Layer 4 of a small transformer language model trained on English Wikipedia (11 layers, counted from 0, width 128).
A neuron adds its activation times its output weights to the MLP's output. To switch it off is to set its activation to zero at one token and run the rest of the model.
A neuron's activation on a vector x is GELU(weights . x + bias), where the dot is the dot product.

Input weights of the MLP neurons that the questions are about. A number n stands for (n - 500) times 0.00085.
n72 (bias -0.026): 317 516 416 507 422 506 422 365 407 621 471 634 641 427 508 658 514 442 494 594 701 465 418 589 515 490 399 527 440 506 487 449 298 450 559 352 521 526 353 565 548 497 671 476 531 728 686 550 649 538 541 475 566 384 506 376 655 489 462 580 491 552 478 569 511 450 456 484 564 515 414 373 537 471 491 508 444 527 437 275 553 346 449 579 515 448 458 556 661 464 505 440 448 468 462 594 470 664 590 666 583 554 460 444 544 472 445 500 505 295 586 626 442 514 381 442 409 376 497 428 362 519 491 467 680 497 674 375
n107 (bias -0.026): 519 526 340 568 492 503 372 739 633 355 476 409 517 456 628 340 719 645 532 518 331 578 650 662 442 375 546 621 503 353 479 609 407 562 434 588 448 540 510 510 474 568 406 458 315 618 466 517 453 447 358 559 553 358 526 777 459 434 335 524 482 500 439 462 497 442 534 503 432 383 394 553 513 558 350 290 278 667 629 568 466 577 476 558 634 341 754 250 459 309 682 340 546 484 406 471 314 472 432 415 494 420 423 357 527 599 388 600 477 730 648 393 623 485 469 442 522 379 547 612 727 666 560 635 487 500 529 470
n228 (bias -0.033): 386 511 379 500 400 575 401 471 653 616 510 687 570 550 547 453 602 574 385 579 455 377 503 601 415 435 428 505 378 494 575 458 544 471 468 521 724 421 627 447 394 509 509 490 459 369 575 462 420 465 401 283 649 323 513 471 535 532 497 565 542 636 348 658 454 371 506 484 476 511 366 670 532 510 527 535 494 656 413 646 538 486 252 395 447 485 351 497 442 358 479 500 491 358 410 305 591 539 614 509 691 621 474 467 491 641 480 500 435 549 513 492 636 462 644 549 452 427 659 653 589 520 555 489 549 661 481 724
n252 (bias -0.041): 596 444 568 380 664 613 428 480 360 566 399 527 419 377 578 586 264 481 253 415 415 279 576 428 414 544 564 640 528 525 518 27 399 745 562 753 466 433 411 473 550 487 458 514 312 701 581 636 477 390 450 594 471 569 550 410 336 362 431 461 544 367 483 600 662 540 603 598 484 578 723 384 623 586 424 435 523 648 587 667 541 451 354 369 460 586 446 312 373 511 806 615 395 518 602 512 500 718 717 351 711 561 430 465 477 608 489 757 449 476 715 568 550 373 496 519 228 285 484 556 439 440 371 607 558 530 613 656
n305 (bias -0.020): 800 386 458 558 588 349 623 362 462 550 304 282 474 334 551 755 303 475 294 459 500 328 571 478 681 534 370 615 458 427 525 408 431 780 655 471 567 433 486 442 356 500 288 644 464 579 561 536 507 490 546 507 453 613 574 641 688 236 485 528 574 518 584 504 432 548 401 483 726 682 759 563 507 530 459 620 479 394 592 718 506 490 508 494 394 503 423 614 595 646 424 484 223 480 325 632 419 461 683 449 575 380 408 490 564 311 383 413 436 590 380 424 382 382 511 632 430 482 504 479 265 413 645 508 637 679 547 538
n312 (bias -0.031): 705 456 267 544 655 614 524 696 380 344 472 271 510 588 497 576 545 503 354 714 381 443 493 560 561 634 426 531 523 583 436 404 438 468 536 546 532 308 393 520 572 613 348 480 368 643 371 588 647 454 479 401 447 772 423 487 588 384 503 515 423 395 475 613 477 678 596 482 415 381 573 443 479 574 648 683 535 442 444 541 489 616 648 394 509 506 430 514 313 404 580 468 233 616 604 572 589 435 487 397 453 497 493 504 283 684 446 386 342 568 534 426 455 493 474 568 477 549 490 631 603 377 510 475 772 573 427 599
n377 (bias -0.027): 620 503 534 420 680 519 374 490 622 432 522 525 656 564 466 602 751 398 527 324 595 547 511 719 575 706 306 539 430 559 416 437 461 426 584 516 475 505 458 307 464 613 525 466 408 643 484 523 570 441 393 530 614 522 276 232 458 325 564 558 369 459 359 629 410 479 506 415 660 535 410 397 654 516 342 461 346 418 535 680 380 494 714 448 538 575 365 514 491 500 616 541 426 485 560 748 513 667 547 576 479 656 527 470 506 320 414 374 527 381 520 536 416 465 221 468 430 480 418 680 292 617 495 449 518 453 561 627
n470 (bias -0.024): 391 543 407 636 432 426 381 581 421 326 564 333 536 576 803 598 692 446 379 480 359 587 525 618 581 563 410 474 497 473 522 497 635 388 468 565 857 488 391 510 470 430 437 430 440 667 452 436 538 424 550 581 613 418 417 581 668 588 493 563 497 273 500 321 277 448 313 464 598 428 520 371 668 490 706 583 513 520 754 332 503 565 694 409 485 586 459 670 482 455 388 503 584 385 631 443 535 442 410 517 439 283 541 405 560 580 522 587 569 426 616 335 526 498 539 398 430 481 568 429 473 658 510 586 506 506 561 604
n484 (bias -0.031): 521 654 489 391 576 443 383 477 487 397 381 324 543 452 587 554 702 658 388 324 400 223 537 437 797 604 133 415 346 268 468 352 565 676 420 663 766 445 519 519 546 350 263 410 336 559 523 477 466 523 458 473 565 267 372 608 638 380 404 654 583 384 708 750 375 410 508 582 760 485 626 531 568 548 690 472 625 343 557 644 541 404 382 517 529 802 361 158 590 578 584 490 607 514 722 616 729 407 532 529 576 454 635 485 429 413 459 563 554 464 594 476 394 417 647 560 511 331 560 537 479 474 527 425 706 485 518 412
n498 (bias -0.029): 747 450 437 654 485 457 552 751 514 638 576 487 521 485 609 487 439 568 524 545 630 422 529 614 586 491 426 435 538 563 532 493 307 480 592 680 479 373 611 437 425 443 650 500 399 590 513 640 706 551 458 391 398 564 496 408 487 640 555 553 375 679 526 565 354 512 355 448 483 470 483 328 509 596 629 464 750 621 199 469 583 418 410 546 359 398 482 396 425 400 323 538 595 438 494 407 542 482 446 397 536 503 237 459 465 490 597 389 371 517 638 497 526 462 381 348 349 559 669 306 543 508 423 633 576 650 623 497

Output weights of the MLP neurons that the questions are about. A number n stands for (n - 500) times 0.00062.
n72: 588 408 448 571 500 479 470 572 522 688 370 543 552 526 144 375 564 768 482 540 547 344 530 492 443 410 529 446 471 601 546 643 413 416 282 676 471 433 561 411 475 529 506 514 517 590 401 481 488 500 526 538 497 560 329 671 440 550 565 386 503 355 512 531 680 448 345 578 419 508 577 447 516 435 569 508 549 506 557 534 582 617 436 489 500 719 626 477 444 583 744 549 561 491 398 370 299 462 391 421 618 637 546 389 355 356 442 456 431 477 446 481 681 640 383 561 638 561 391 420 478 414 589 549 405 497 480 546
n107: 304 497 479 615 375 584 752 455 520 474 530 311 633 416 538 626 387 489 521 659 542 564 360 628 677 615 448 360 351 474 485 492 460 439 529 440 528 663 404 503 463 496 438 462 567 616 308 493 481 529 514 287 478 806 573 389 462 580 531 368 588 547 276 545 616 500 797 530 697 558 653 652 453 445 497 575 535 514 595 94 685 431 597 503 539 493 534 536 500 472 387 708 448 443 467 584 442 308 763 548 571 617 331 476 240 496 388 315 575 479 503 444 496 408 443 530 398 537 560 487 232 636 433 460 441 330 647 721
n228: 430 464 532 542 486 602 625 451 562 364 494 433 610 589 337 497 408 559 287 545 535 381 459 465 589 529 378 658 600 425 463 602 571 601 551 612 276 526 487 331 395 403 314 538 423 496 584 580 280 497 451 377 515 344 641 728 573 536 468 484 676 616 513 609 476 512 448 610 399 556 451 581 540 630 458 411 542 530 490 483 442 497 654 595 384 288 600 484 483 625 583 590 339 424 581 575 503 481 371 262 526 379 515 579 325 460 750 366 463 663 692 430 530 312 687 524 530 270 444 259 515 439 612 623 610 561 713 557
n252: 362 478 418 572 511 326 496 493 389 546 497 544 305 400 749 349 645 565 358 612 474 612 737 503 624 411 443 440 371 554 527 473 386 503 274 507 348 725 431 424 636 485 398 390 454 670 335 496 500 353 611 473 454 584 177 338 375 394 500 523 586 477 539 362 441 512 673 507 563 687 425 556 557 336 609 637 387 493 639 368 535 494 481 399 470 594 434 566 595 456 554 344 506 406 744 414 517 408 632 509 580 431 579 735 361 336 599 438 303 417 673 609 432 504 472 536 696 609 452 666 706 534 317 748 500 527 560 437
n305: 421 586 616 261 657 466 307 677 698 595 552 532 565 371 521 332 434 678 485 685 429 433 446 558 456 431 489 596 543 500 506 357 391 380 637 467 375 313 574 645 521 633 636 642 302 532 282 372 465 537 555 431 632 689 530 267 371 453 714 584 352 475 639 471 367 779 463 644 355 623 317 290 713 404 565 504 576 552 614 406 497 343 468 275 584 531 453 548 489 733 447 561 537 223 650 587 646 333 148 354 482 559 426 356 493 607 536 483 566 690 517 561 368 538 507 423 666 531 547 545 576 550 381 469 565 374 425 497
n312: 557 324 470 711 429 541 546 669 445 450 532 697 489 364 326 398 377 749 377 486 658 476 393 464 470 520 674 441 627 661 470 477 577 277 614 339 617 514 771 500 297 380 489 507 555 429 566 438 420 500 524 473 531 423 588 450 423 472 720 667 511 428 374 373 696 338 418 513 586 626 371 546 455 613 490 460 693 555 613 522 657 512 762 520 451 493 489 349 406 797 377 524 444 572 468 387 523 334 592 428 700 486 513 567 408 503 357 591 489 572 449 525 511 550 644 353 405 292 518 377 403 460 660 233 401 493 503 629
n377: 359 398 465 734 562 390 485 417 623 369 683 445 474 606 448 479 609 441 532 249 598 521 489 646 642 322 414 374 714 312 393 680 341 321 427 489 617 504 331 549 646 628 327 476 457 469 496 276 474 500 437 629 516 421 482 610 479 516 476 574 307 614 550 582 421 424 264 520 514 533 579 594 492 575 469 374 556 653 416 552 533 475 569 716 539 335 355 465 697 586 599 341 420 691 294 668 449 552 380 444 553 712 309 606 672 767 420 574 311 634 457 487 406 323 592 478 602 389 372 444 467 590 579 797 523 486 343 477
n470: 538 582 433 523 429 610 667 299 472 383 476 494 395 594 506 506 487 483 659 405 427 268 513 506 486 378 557 406 529 443 489 540 593 261 433 704 526 361 451 464 467 397 737 604 638 149 589 349 490 415 623 414 665 406 480 563 472 532 453 636 644 633 513 450 373 428 526 543 475 428 558 447 674 534 351 513 516 448 631 497 491 463 475 544 452 409 503 302 546 528 390 599 580 477 523 426 443 317 366 443 513 642 369 605 460 582 571 608 710 403 608 539 280 514 451 649 437 582 400 668 393 805 529 786 470 405 393 571
n484: 479 751 412 555 318 539 614 258 246 588 480 492 380 410 500 614 197 603 521 366 477 694 282 511 389 420 329 368 370 478 597 505 461 394 571 654 491 641 556 594 568 580 435 533 427 748 559 455 382 616 462 517 531 973 118 513 438 554 525 781 663 308 513 330 314 469 573 333 816 522 420 602 383 603 395 483 344 401 659 695 341 671 831 525 480 665 203 659 288 646 517 651 418 633 509 235 450 665 315 601 783 402 418 337 345 405 678 614 505 449 397 563 544 375 410 625 715 549 473 516 669 462 535 371 639 475 525 613
n498: 488 408 509 430 575 747 565 281 474 525 381 453 459 511 193 399 605 449 458 424 336 542 541 561 543 340 518 549 515 390 503 447 478 382 594 554 419 446 626 345 424 480 379 535 372 484 609 354 436 500 317 657 567 477 556 615 532 462 512 526 618 463 491 345 676 376 506 641 500 497 362 549 579 578 512 570 699 346 525 369 433 457 612 523 557 641 456 419 759 696 523 456 525 503 435 497 523 497 416 520 488 491 706 517 520 539 533 560 728 509 439 464 392 494 488 613 611 541 657 639 486 367 435 469 410 659 451 329

Each question names a token from some text and the token that comes next. It shows the vector x that enters the MLP there. A number n stands for (n - 500) times 0.011.

Then comes g, the gradient of the next token's log-probability with respect to the MLP's output, scaled to length 1. A neuron's effect is roughly proportional to its activation times (output weights . g). A number n stands for (n - 500) times 0.0007.

" L", then "ist"
x: 513 730 450 511 500 442 562 452 435 604 532 592 575 450 485 527 577 283 489 540 424 547 564 564 501 566 516 500 530 531 355 557 519 520 481 523 457 578 513 491 565 428 431 545 639 396 647 358 623 472 643 464 668 577 564 448 376 639 607 411 548 583 590 505 362 475 494 363 333 267 610 360 430 145 554 414 501 369 562 519 538 423 604 538 401 418 626 533 490 525 403 485 555 537 585 471 508 506 403 430 416 484 619 705 613 514 454 554 609 491 390 521 452 690 438 498 677 462 439 311 366 554 622 346 388 416 514 617
g: 268 450 392 304 493 299 677 448 414 317 512 513 370 560 461 499 543 408 497 676 394 268 422 699 615 616 548 587 471 440 559 470 651 556 400 385 587 321 441 384 513 436 474 673 597 428 630 443 414 728 460 642 533 399 379 692 738 651 583 236 752 436 565 359 500 705 500 586 666 453 601 362 367 381 184 448 470 347 632 578 593 683 558 546 496 404 733 240 533 434 342 375 702 255 377 660 319 604 494 516 524 580 364 535 746 601 560 503 610 598 526 305 452 686 527 495 550 509 534 597 527 471 390 706 457 611 414 297
Which neuron, switched off, lowers the next token's probability most? n470

"ter", then "sh"
x: 539 493 643 546 466 674 442 453 448 584 425 470 389 531 475 559 464 363 479 534 573 472 656 472 524 595 539 546 624 524 354 505 488 596 409 583 346 540 720 567 603 273 350 729 554 374 423 458 457 527 489 478 582 524 513 515 327 686 509 515 546 582 605 355 475 485 386 368 530 300 445 371 565 248 642 441 453 527 508 636 580 476 460 447 359 416 558 524 400 517 402 387 519 562 468 313 485 614 431 350 504 528 660 647 638 577 492 614 654 340 344 668 501 613 470 519 556 616 593 436 448 463 505 391 417 401 724 603
g: 448 550 616 457 431 366 537 667 565 857 475 627 439 488 601 523 339 519 457 442 667 485 480 556 577 562 504 377 650 412 601 221 568 364 469 335 591 243 552 628 602 573 279 412 481 457 543 360 375 407 383 628 474 551 704 522 436 208 485 530 511 314 422 588 413 658 515 338 460 563 407 561 639 578 406 385 702 333 441 525 735 340 619 400 612 346 589 563 443 603 624 527 270 481 606 634 442 436 676 369 522 615 376 465 736 245 385 545 283 549 442 492 511 610 504 393 844 639 348 597 577 618 271 713 308 543 462 679
Which neuron, switched off, raises the next token's probability most? n305

" N", then "/"
x: 498 778 526 451 450 586 620 472 590 543 438 591 654 393 479 449 496 431 473 483 479 513 534 605 381 582 487 325 450 590 367 655 447 481 432 368 395 627 534 471 573 550 570 435 628 519 695 303 576 415 708 404 542 506 606 501 458 593 493 419 470 571 526 543 395 549 503 494 433 234 466 450 415 264 540 444 468 405 529 528 535 388 537 459 422 444 500 569 474 582 447 481 655 564 524 429 458 525 421 473 461 599 664 684 631 412 429 589 645 536 222 573 488 673 434 544 675 470 455 445 290 564 556 304 418 537 523 570
g: 632 412 377 447 623 521 537 519 664 478 278 466 624 572 453 517 557 679 642 488 666 445 531 361 324 570 638 673 673 408 373 648 475 505 463 485 452 272 809 491 716 500 601 416 217 692 410 381 613 337 341 507 512 598 598 485 472 683 258 503 374 536 420 408 432 590 625 444 458 290 530 438 354 671 595 521 576 474 307 530 522 304 684 290 337 724 625 464 540 377 504 406 417 651 462 442 460 546 577 330 633 533 563 125 585 492 692 365 333 602 385 638 282 514 334 641 476 596 578 391 629 323 715 488 633 596 445 588
Which neuron, switched off, lowers the next token's probability most? n72

" the", then " only"
x: 434 544 573 353 420 498 551 364 487 567 311 470 473 465 495 468 519 468 492 432 514 521 627 451 469 669 617 421 369 433 339 564 500 505 385 589 535 500 536 545 640 470 558 552 419 512 386 304 679 642 620 442 626 432 621 599 344 612 622 467 442 445 559 397 472 473 444 577 506 374 511 612 449 302 530 406 463 512 566 533 558 392 429 596 292 553 459 532 528 615 483 552 602 448 578 491 532 519 485 380 570 483 654 733 630 413 454 651 550 496 284 549 556 600 566 591 742 484 507 395 390 439 554 192 516 417 467 565
g: 610 223 364 385 557 344 346 661 345 653 376 447 532 468 399 298 114 460 389 562 482 468 468 577 483 574 611 476 270 636 582 469 477 576 553 568 331 393 319 589 583 281 645 366 613 666 517 618 570 579 520 544 271 594 368 604 483 357 601 485 594 409 540 617 340 676 607 402 556 727 552 508 717 532 628 433 582 531 390 724 714 604 535 438 446 518 569 376 635 615 609 452 479 382 717 586 523 701 277 322 784 320 411 456 614 435 549 194 350 506 533 489 629 440 717 664 406 429 573 539 434 425 588 427 627 387 416 394
Which neuron, switched off, lowers the next token's probability most? n484

"eral", then " he"
x: 692 454 452 592 555 631 608 597 510 458 447 288 478 461 602 525 312 466 384 374 502 500 628 440 450 530 583 443 591 626 386 653 485 605 454 465 505 491 553 555 743 506 348 494 503 614 467 457 538 598 528 467 611 424 525 687 307 686 453 412 554 621 533 366 395 592 443 615 450 281 509 598 366 324 445 442 473 488 416 594 492 500 411 617 332 421 587 460 524 496 406 537 546 509 270 376 429 569 552 466 608 449 723 594 568 351 403 576 618 398 384 541 495 493 492 459 712 657 493 491 452 454 551 323 435 537 625 584
g: 459 235 452 530 415 596 528 389 617 525 435 473 425 585 419 533 440 561 304 285 369 613 473 466 553 761 582 410 529 531 554 615 415 515 571 417 429 651 286 228 407 685 338 463 385 595 285 467 580 456 647 286 399 674 276 463 643 485 607 635 391 443 758 477 487 509 418 870 396 480 292 515 460 627 569 254 517 842 521 556 401 365 441 393 704 421 404 457 552 590 728 577 410 553 619 579 547 438 497 348 598 458 460 463 694 295 652 316 365 396 576 519 509 469 522 459 608 340 504 503 649 478 768 461 760 635 618 571
Which neuron, switched off, lowers the next token's probability most? n305

" the", then " C"
x: 461 542 557 385 409 485 512 372 488 564 316 443 470 460 517 475 521 467 493 446 508 511 607 444 443 655 594 421 362 446 337 566 464 496 353 615 516 492 560 520 692 437 523 567 406 480 409 337 662 644 609 447 606 438 608 601 342 599 621 467 457 446 582 413 481 477 470 582 493 379 522 608 410 315 538 410 462 513 576 563 568 395 394 591 285 547 452 543 557 624 477 578 602 425 568 445 517 539 483 381 574 481 672 723 632 434 458 668 557 500 283 580 548 588 596 557 749 456 509 396 413 433 572 206 480 439 476 577
g: 418 508 584 476 455 753 417 541 514 771 625 568 542 440 519 476 736 549 313 471 494 636 540 366 471 534 507 472 528 465 425 634 605 379 565 455 594 354 423 673 502 659 445 650 655 490 524 211 540 455 577 694 475 211 431 575 472 362 567 485 356 758 310 571 576 514 462 322 640 342 317 493 782 503 356 259 432 438 634 510 685 607 488 723 432 485 412 289 472 568 555 276 551 433 512 323 312 286 419 639 656 553 486 626 583 387 327 495 699 501 636 572 364 590 448 619 567 319 521 524 463 446 407 337 378 639 811 231
Which neuron, switched off, raises the next token's probability most? n484

"2", then "3"
x: 450 433 547 442 476 557 497 557 560 529 512 579 518 369 388 487 558 558 567 575 458 462 526 516 504 556 694 394 475 501 405 691 578 525 363 512 483 550 604 460 582 509 546 568 570 372 426 377 618 587 578 407 730 570 535 406 370 556 527 374 532 710 518 595 398 437 585 451 400 233 398 557 383 336 580 429 460 680 469 505 451 304 473 544 373 488 616 508 568 489 446 522 593 597 374 337 401 410 435 336 496 511 693 652 313 573 612 629 523 450 305 583 563 647 489 515 754 582 525 414 477 454 540 269 524 483 439 517
g: 610 639 371 585 286 472 355 604 488 660 523 691 561 525 769 446 541 386 326 468 524 499 317 558 688 564 399 657 566 336 487 503 479 698 629 493 467 499 707 290 340 504 394 329 503 399 551 265 627 490 460 888 481 522 716 597 545 493 560 383 608 439 251 404 498 561 884 391 468 587 410 609 343 602 427 615 611 424 446 544 723 467 529 632 475 350 380 161 539 252 553 446 535 473 549 394 354 517 517 581 408 596 539 451 486 424 621 330 227 680 610 384 258 579 700 513 455 469 626 411 423 576 398 560 491 515 469 539
Which neuron, switched off, lowers the next token's probability most? n228

" |", then "\n"
x: 508 554 487 428 463 658 593 309 687 583 487 573 541 548 409 374 641 454 558 529 628 587 537 532 406 559 522 475 554 567 298 502 474 450 536 449 509 575 518 403 607 618 518 484 488 458 465 379 521 555 584 489 637 526 647 472 259 483 493 361 453 514 457 598 480 522 445 378 326 284 482 392 495 401 427 466 528 449 592 518 462 523 577 692 379 419 513 587 471 448 487 572 563 484 445 503 383 497 432 421 432 559 626 695 524 517 466 566 566 532 320 643 492 695 367 579 628 538 439 484 423 476 628 84 479 432 578 678
g: 580 355 398 430 446 589 549 523 465 450 556 672 474 445 318 660 662 413 381 543 553 578 530 857 611 466 537 621 536 436 316 676 443 443 425 446 723 438 225 506 426 539 398 244 413 411 512 490 625 388 393 433 776 650 501 209 536 405 348 461 514 400 460 443 448 490 421 543 549 583 444 664 478 551 240 402 489 454 703 728 605 311 612 612 529 474 589 559 476 330 492 496 158 704 408 725 605 670 341 590 655 392 517 527 364 427 498 799 536 359 463 425 635 297 337 581 540 336 396 753 652 586 514 647 400 589 552 502
Which neuron, switched off, lowers the next token's probability most? n377

"er", then "ick"
x: 488 507 529 479 502 584 607 512 455 489 497 483 493 522 558 473 444 326 467 473 590 568 603 398 513 473 648 533 609 709 273 461 529 562 492 470 545 644 628 519 667 555 304 543 412 462 511 520 578 523 472 488 719 375 661 495 274 614 520 488 429 488 617 505 450 494 452 479 464 341 568 385 461 195 502 452 455 418 429 580 607 446 377 527 330 409 557 536 473 445 409 624 615 507 402 381 475 596 433 498 474 401 641 645 533 584 410 624 638 437 316 610 576 559 341 464 580 689 513 485 456 493 598 380 343 353 607 697
g: 442 615 420 454 484 249 611 542 230 352 671 800 773 509 227 401 531 564 543 605 690 302 718 490 385 412 559 481 549 397 462 358 585 533 390 437 202 641 485 460 509 325 462 378 595 506 721 309 535 580 662 481 689 282 366 475 622 492 714 503 519 566 625 524 434 390 556 254 451 761 366 374 477 365 592 290 388 655 682 559 598 408 522 448 621 684 578 431 403 483 354 395 640 653 631 611 559 570 357 564 542 558 512 483 617 660 578 469 723 485 370 553 364 497 414 619 416 394 455 524 659 424 396 575 222 504 469 421
Which neuron, switched off, lowers the next token's probability most? n107

" |", then " 4"
x: 579 495 459 531 457 643 638 377 698 607 559 535 506 400 472 473 656 414 507 548 588 488 503 471 438 534 430 415 548 586 351 527 496 436 544 460 565 501 518 457 592 521 551 534 589 320 508 301 486 554 648 384 612 506 667 418 267 591 668 437 556 598 587 543 408 477 492 451 317 279 418 475 463 413 440 470 494 535 558 588 466 423 578 565 343 452 542 544 487 446 419 569 549 558 491 391 556 477 399 381 508 591 610 697 533 470 483 529 577 455 269 623 463 652 437 583 668 520 535 436 386 418 598 82 496 577 548 620
g: 711 709 334 571 638 377 393 781 480 475 454 294 575 463 524 613 503 748 260 474 555 464 283 461 502 593 445 580 569 526 334 352 509 569 769 444 514 378 504 332 533 755 682 355 168 587 497 378 439 400 443 302 529 604 585 612 596 377 473 666 791 498 459 600 345 417 606 547 582 573 720 502 585 749 536 424 508 657 503 350 749 469 564 369 270 491 428 399 581 516 399 443 555 267 423 546 605 465 558 388 527 500 466 347 569 593 407 571 371 633 454 747 465 327 607 428 256 463 524 262 484 457 377 592 527 460 670 441
Which neuron, switched off, lowers the next token's probability most? n228

" |", then " "
x: 467 541 463 422 446 660 574 342 686 577 487 605 545 538 445 367 627 476 570 528 631 593 534 508 399 581 510 481 534 535 318 498 490 446 491 464 545 543 525 402 612 611 513 487 505 450 457 392 534 568 610 449 617 510 652 491 269 476 495 348 456 507 468 567 471 513 458 382 353 284 477 415 487 385 450 455 518 489 579 506 493 510 578 674 368 401 523 576 480 435 443 577 569 479 452 517 392 502 447 400 444 553 620 736 490 533 478 566 568 530 310 619 519 708 407 598 663 543 414 457 432 471 629 79 499 421 593 667
g: 383 553 575 609 553 626 379 490 597 377 563 384 422 577 764 507 361 386 653 253 471 403 327 301 506 508 398 532 384 578 621 237 543 698 546 693 510 349 895 435 621 654 602 662 590 614 397 650 407 390 573 390 504 461 346 760 529 487 639 626 434 571 375 659 475 420 557 612 521 506 428 372 543 511 681 499 489 569 571 339 357 620 576 410 409 537 304 562 202 544 401 631 731 397 458 271 515 143 606 483 449 474 422 541 418 399 518 198 589 554 586 644 462 615 555 630 599 586 385 308 455 433 401 391 695 485 592 481
Which neuron, switched off, raises the next token's probability most? n377

"-", then "cl"
x: 333 571 385 564 480 607 664 511 567 511 426 413 292 298 523 538 474 480 566 530 504 568 527 415 354 627 603 465 645 527 310 414 520 558 421 609 459 426 461 576 651 564 455 462 514 322 509 408 557 528 634 466 586 483 623 555 299 573 607 425 376 557 485 497 482 498 439 528 475 309 539 598 405 231 619 388 596 563 527 549 511 525 446 407 351 508 440 634 472 576 467 446 481 599 572 442 535 426 416 293 413 504 612 709 450 534 507 591 579 462 512 587 531 698 474 558 774 649 490 415 474 484 562 320 617 503 485 505
g: 610 375 510 361 283 330 694 420 514 376 263 542 587 248 614 688 636 574 512 612 489 535 566 360 486 593 622 393 746 471 386 489 672 460 723 419 506 434 481 444 424 475 572 404 475 595 469 414 445 545 578 490 335 296 347 536 437 667 609 542 533 318 725 660 378 435 612 594 531 579 355 424 655 552 464 693 257 655 420 323 590 641 369 529 440 496 561 376 803 291 565 552 251 388 498 501 324 641 488 323 646 375 572 557 434 441 580 494 432 736 465 505 263 318 380 816 482 346 430 497 566 573 710 730 636 515 455 573
Which neuron, switched off, raises the next token's probability most? n228

" was", then " for"
x: 607 541 514 471 488 520 557 523 457 417 479 495 525 523 345 585 406 369 484 551 420 501 440 483 481 610 524 475 534 445 420 660 537 569 514 599 440 494 575 422 613 376 440 312 503 587 386 455 564 673 739 543 627 518 661 684 417 464 663 444 483 489 646 495 436 588 499 463 388 308 428 481 449 268 585 511 494 466 542 573 593 473 532 556 293 352 486 506 425 476 446 466 466 570 444 479 483 485 591 371 536 472 735 622 596 537 518 580 383 561 314 537 480 666 482 601 736 631 381 431 426 392 614 217 552 488 459 502
g: 489 474 509 457 618 716 279 322 662 478 376 642 284 622 435 398 403 687 452 510 654 400 621 366 208 472 537 674 349 648 441 505 584 357 481 641 559 434 505 306 529 284 579 508 451 407 530 221 519 430 497 726 425 411 507 564 485 482 530 600 370 698 418 492 511 742 285 344 425 612 472 758 457 445 704 265 562 535 422 566 435 628 540 401 564 411 453 351 657 656 374 624 553 506 677 536 532 690 410 341 719 254 576 621 109 611 584 553 471 678 499 494 435 538 587 362 631 519 622 614 690 311 519 456 458 516 535 376
Which neuron, switched off, lowers the next token's probability most? n312

" -", then "1"
x: 583 607 392 441 431 696 611 531 655 537 388 461 460 457 573 478 452 549 494 582 657 498 524 429 313 568 545 381 577 540 343 440 451 378 548 394 483 510 507 430 596 581 466 535 482 348 495 488 497 548 701 423 453 580 722 524 376 669 371 394 594 674 531 477 537 435 437 342 373 308 691 480 450 349 479 444 509 397 480 522 549 370 502 446 351 525 476 496 534 523 546 570 658 517 551 586 396 490 481 323 373 652 656 684 593 451 440 494 633 489 368 603 502 748 469 608 619 559 520 489 427 392 566 223 489 536 528 517
g: 572 688 650 529 647 400 556 837 684 519 477 667 556 370 344 639 429 346 474 521 252 601 600 273 625 450 660 607 330 517 528 433 536 293 439 504 386 328 488 400 549 433 307 462 808 453 384 590 347 370 688 458 532 446 304 383 505 552 487 653 491 452 400 927 659 251 558 667 531 417 517 333 331 631 505 472 740 608 433 272 511 513 560 562 416 452 392 571 388 561 293 462 404 537 703 307 474 294 519 392 588 637 661 491 381 336 531 507 441 440 661 508 517 528 618 362 447 464 505 489 499 528 682 505 569 515 476 743
Which neuron, switched off, raises the next token's probability most? n312

" |", then " 1"
x: 441 526 449 535 395 627 516 363 725 553 560 548 463 477 434 445 600 449 556 596 533 502 537 416 441 533 421 436 510 504 346 563 578 579 507 597 606 564 520 481 617 509 503 508 630 479 546 376 509 599 546 514 651 472 575 522 422 573 477 442 533 560 489 575 404 488 342 391 502 324 435 468 350 325 527 438 517 482 612 444 525 464 490 683 365 416 436 531 439 464 441 511 541 527 496 402 363 470 408 409 519 563 674 710 451 579 460 516 577 513 358 666 493 653 347 542 733 637 522 508 445 446 588 54 459 383 563 585
g: 556 501 584 731 567 597 455 484 533 627 623 648 486 569 545 451 371 613 541 694 337 292 619 344 382 378 399 531 382 279 446 387 559 542 485 497 504 391 496 455 583 608 587 666 606 321 552 380 814 424 717 508 494 433 612 421 442 679 473 664 445 598 580 292 551 511 377 605 532 392 636 543 545 527 675 515 400 366 271 565 507 230 364 381 292 391 536 267 265 564 457 495 884 497 381 379 558 542 573 509 306 663 492 479 435 734 355 488 314 652 428 571 340 538 719 375 328 766 672 481 391 469 511 627 449 370 476 702
Which neuron, switched off, raises the next token's probability most? n228

" (", then "t"
x: 563 484 459 507 542 686 534 552 590 549 392 418 383 459 514 486 564 342 529 526 552 512 472 448 351 573 454 495 530 523 368 488 489 482 474 592 540 535 533 414 699 467 414 405 516 451 401 500 606 597 603 402 657 529 571 587 473 547 499 442 427 552 568 484 546 475 516 297 510 272 475 458 370 303 599 495 525 566 532 494 562 443 563 468 391 359 423 598 414 641 475 465 540 513 563 552 470 509 452 400 376 503 655 717 418 498 458 532 653 501 299 591 592 660 462 487 832 533 436 418 421 530 601 164 560 415 520 679
g: 604 422 348 279 478 504 524 627 357 527 606 574 441 587 804 402 456 630 452 681 626 528 297 466 755 749 516 666 410 676 459 484 428 431 391 616 354 440 481 612 555 539 475 636 391 696 397 581 502 581 703 648 389 368 390 408 780 417 807 614 572 153 449 557 633 763 424 761 529 518 414 559 448 545 541 455 331 415 617 315 667 462 416 509 330 673 436 516 456 477 545 401 508 404 514 369 555 427 522 556 400 527 373 546 482 604 230 411 471 203 454 721 498 325 548 458 339 274 517 560 386 478 356 383 635 437 525 556
Which neuron, switched off, lowers the next token's probability most? n312

"ague", then " D"
x: 550 431 546 492 562 579 545 501 432 573 432 580 395 428 386 428 515 439 588 408 522 509 530 379 404 559 634 516 603 429 327 455 580 555 543 685 546 441 455 502 558 398 610 679 669 371 523 622 596 680 653 460 606 438 552 561 316 705 591 444 590 534 564 320 589 490 471 560 351 350 521 492 385 353 508 321 322 502 556 580 554 394 460 504 350 548 508 354 437 353 418 557 642 536 537 455 365 574 441 421 485 548 641 611 561 609 632 758 576 497 398 667 504 548 520 440 649 456 503 334 355 433 538 316 411 309 614 483
g: 739 407 669 430 425 482 436 366 546 843 544 481 658 336 739 557 495 466 571 302 375 592 538 488 705 384 483 448 470 708 389 502 278 569 550 501 518 503 523 328 689 520 632 433 562 720 463 417 253 285 788 684 523 500 504 360 306 373 504 434 602 436 562 602 730 508 402 419 505 475 626 609 621 490 379 614 411 497 738 248 526 492 364 694 235 413 331 683 634 578 612 466 583 306 483 434 456 274 414 406 522 496 583 475 509 446 510 461 448 463 701 345 710 331 448 527 607 506 629 499 603 511 426 480 273 311 666 361
Which neuron, switched off, lowers the next token's probability most? n252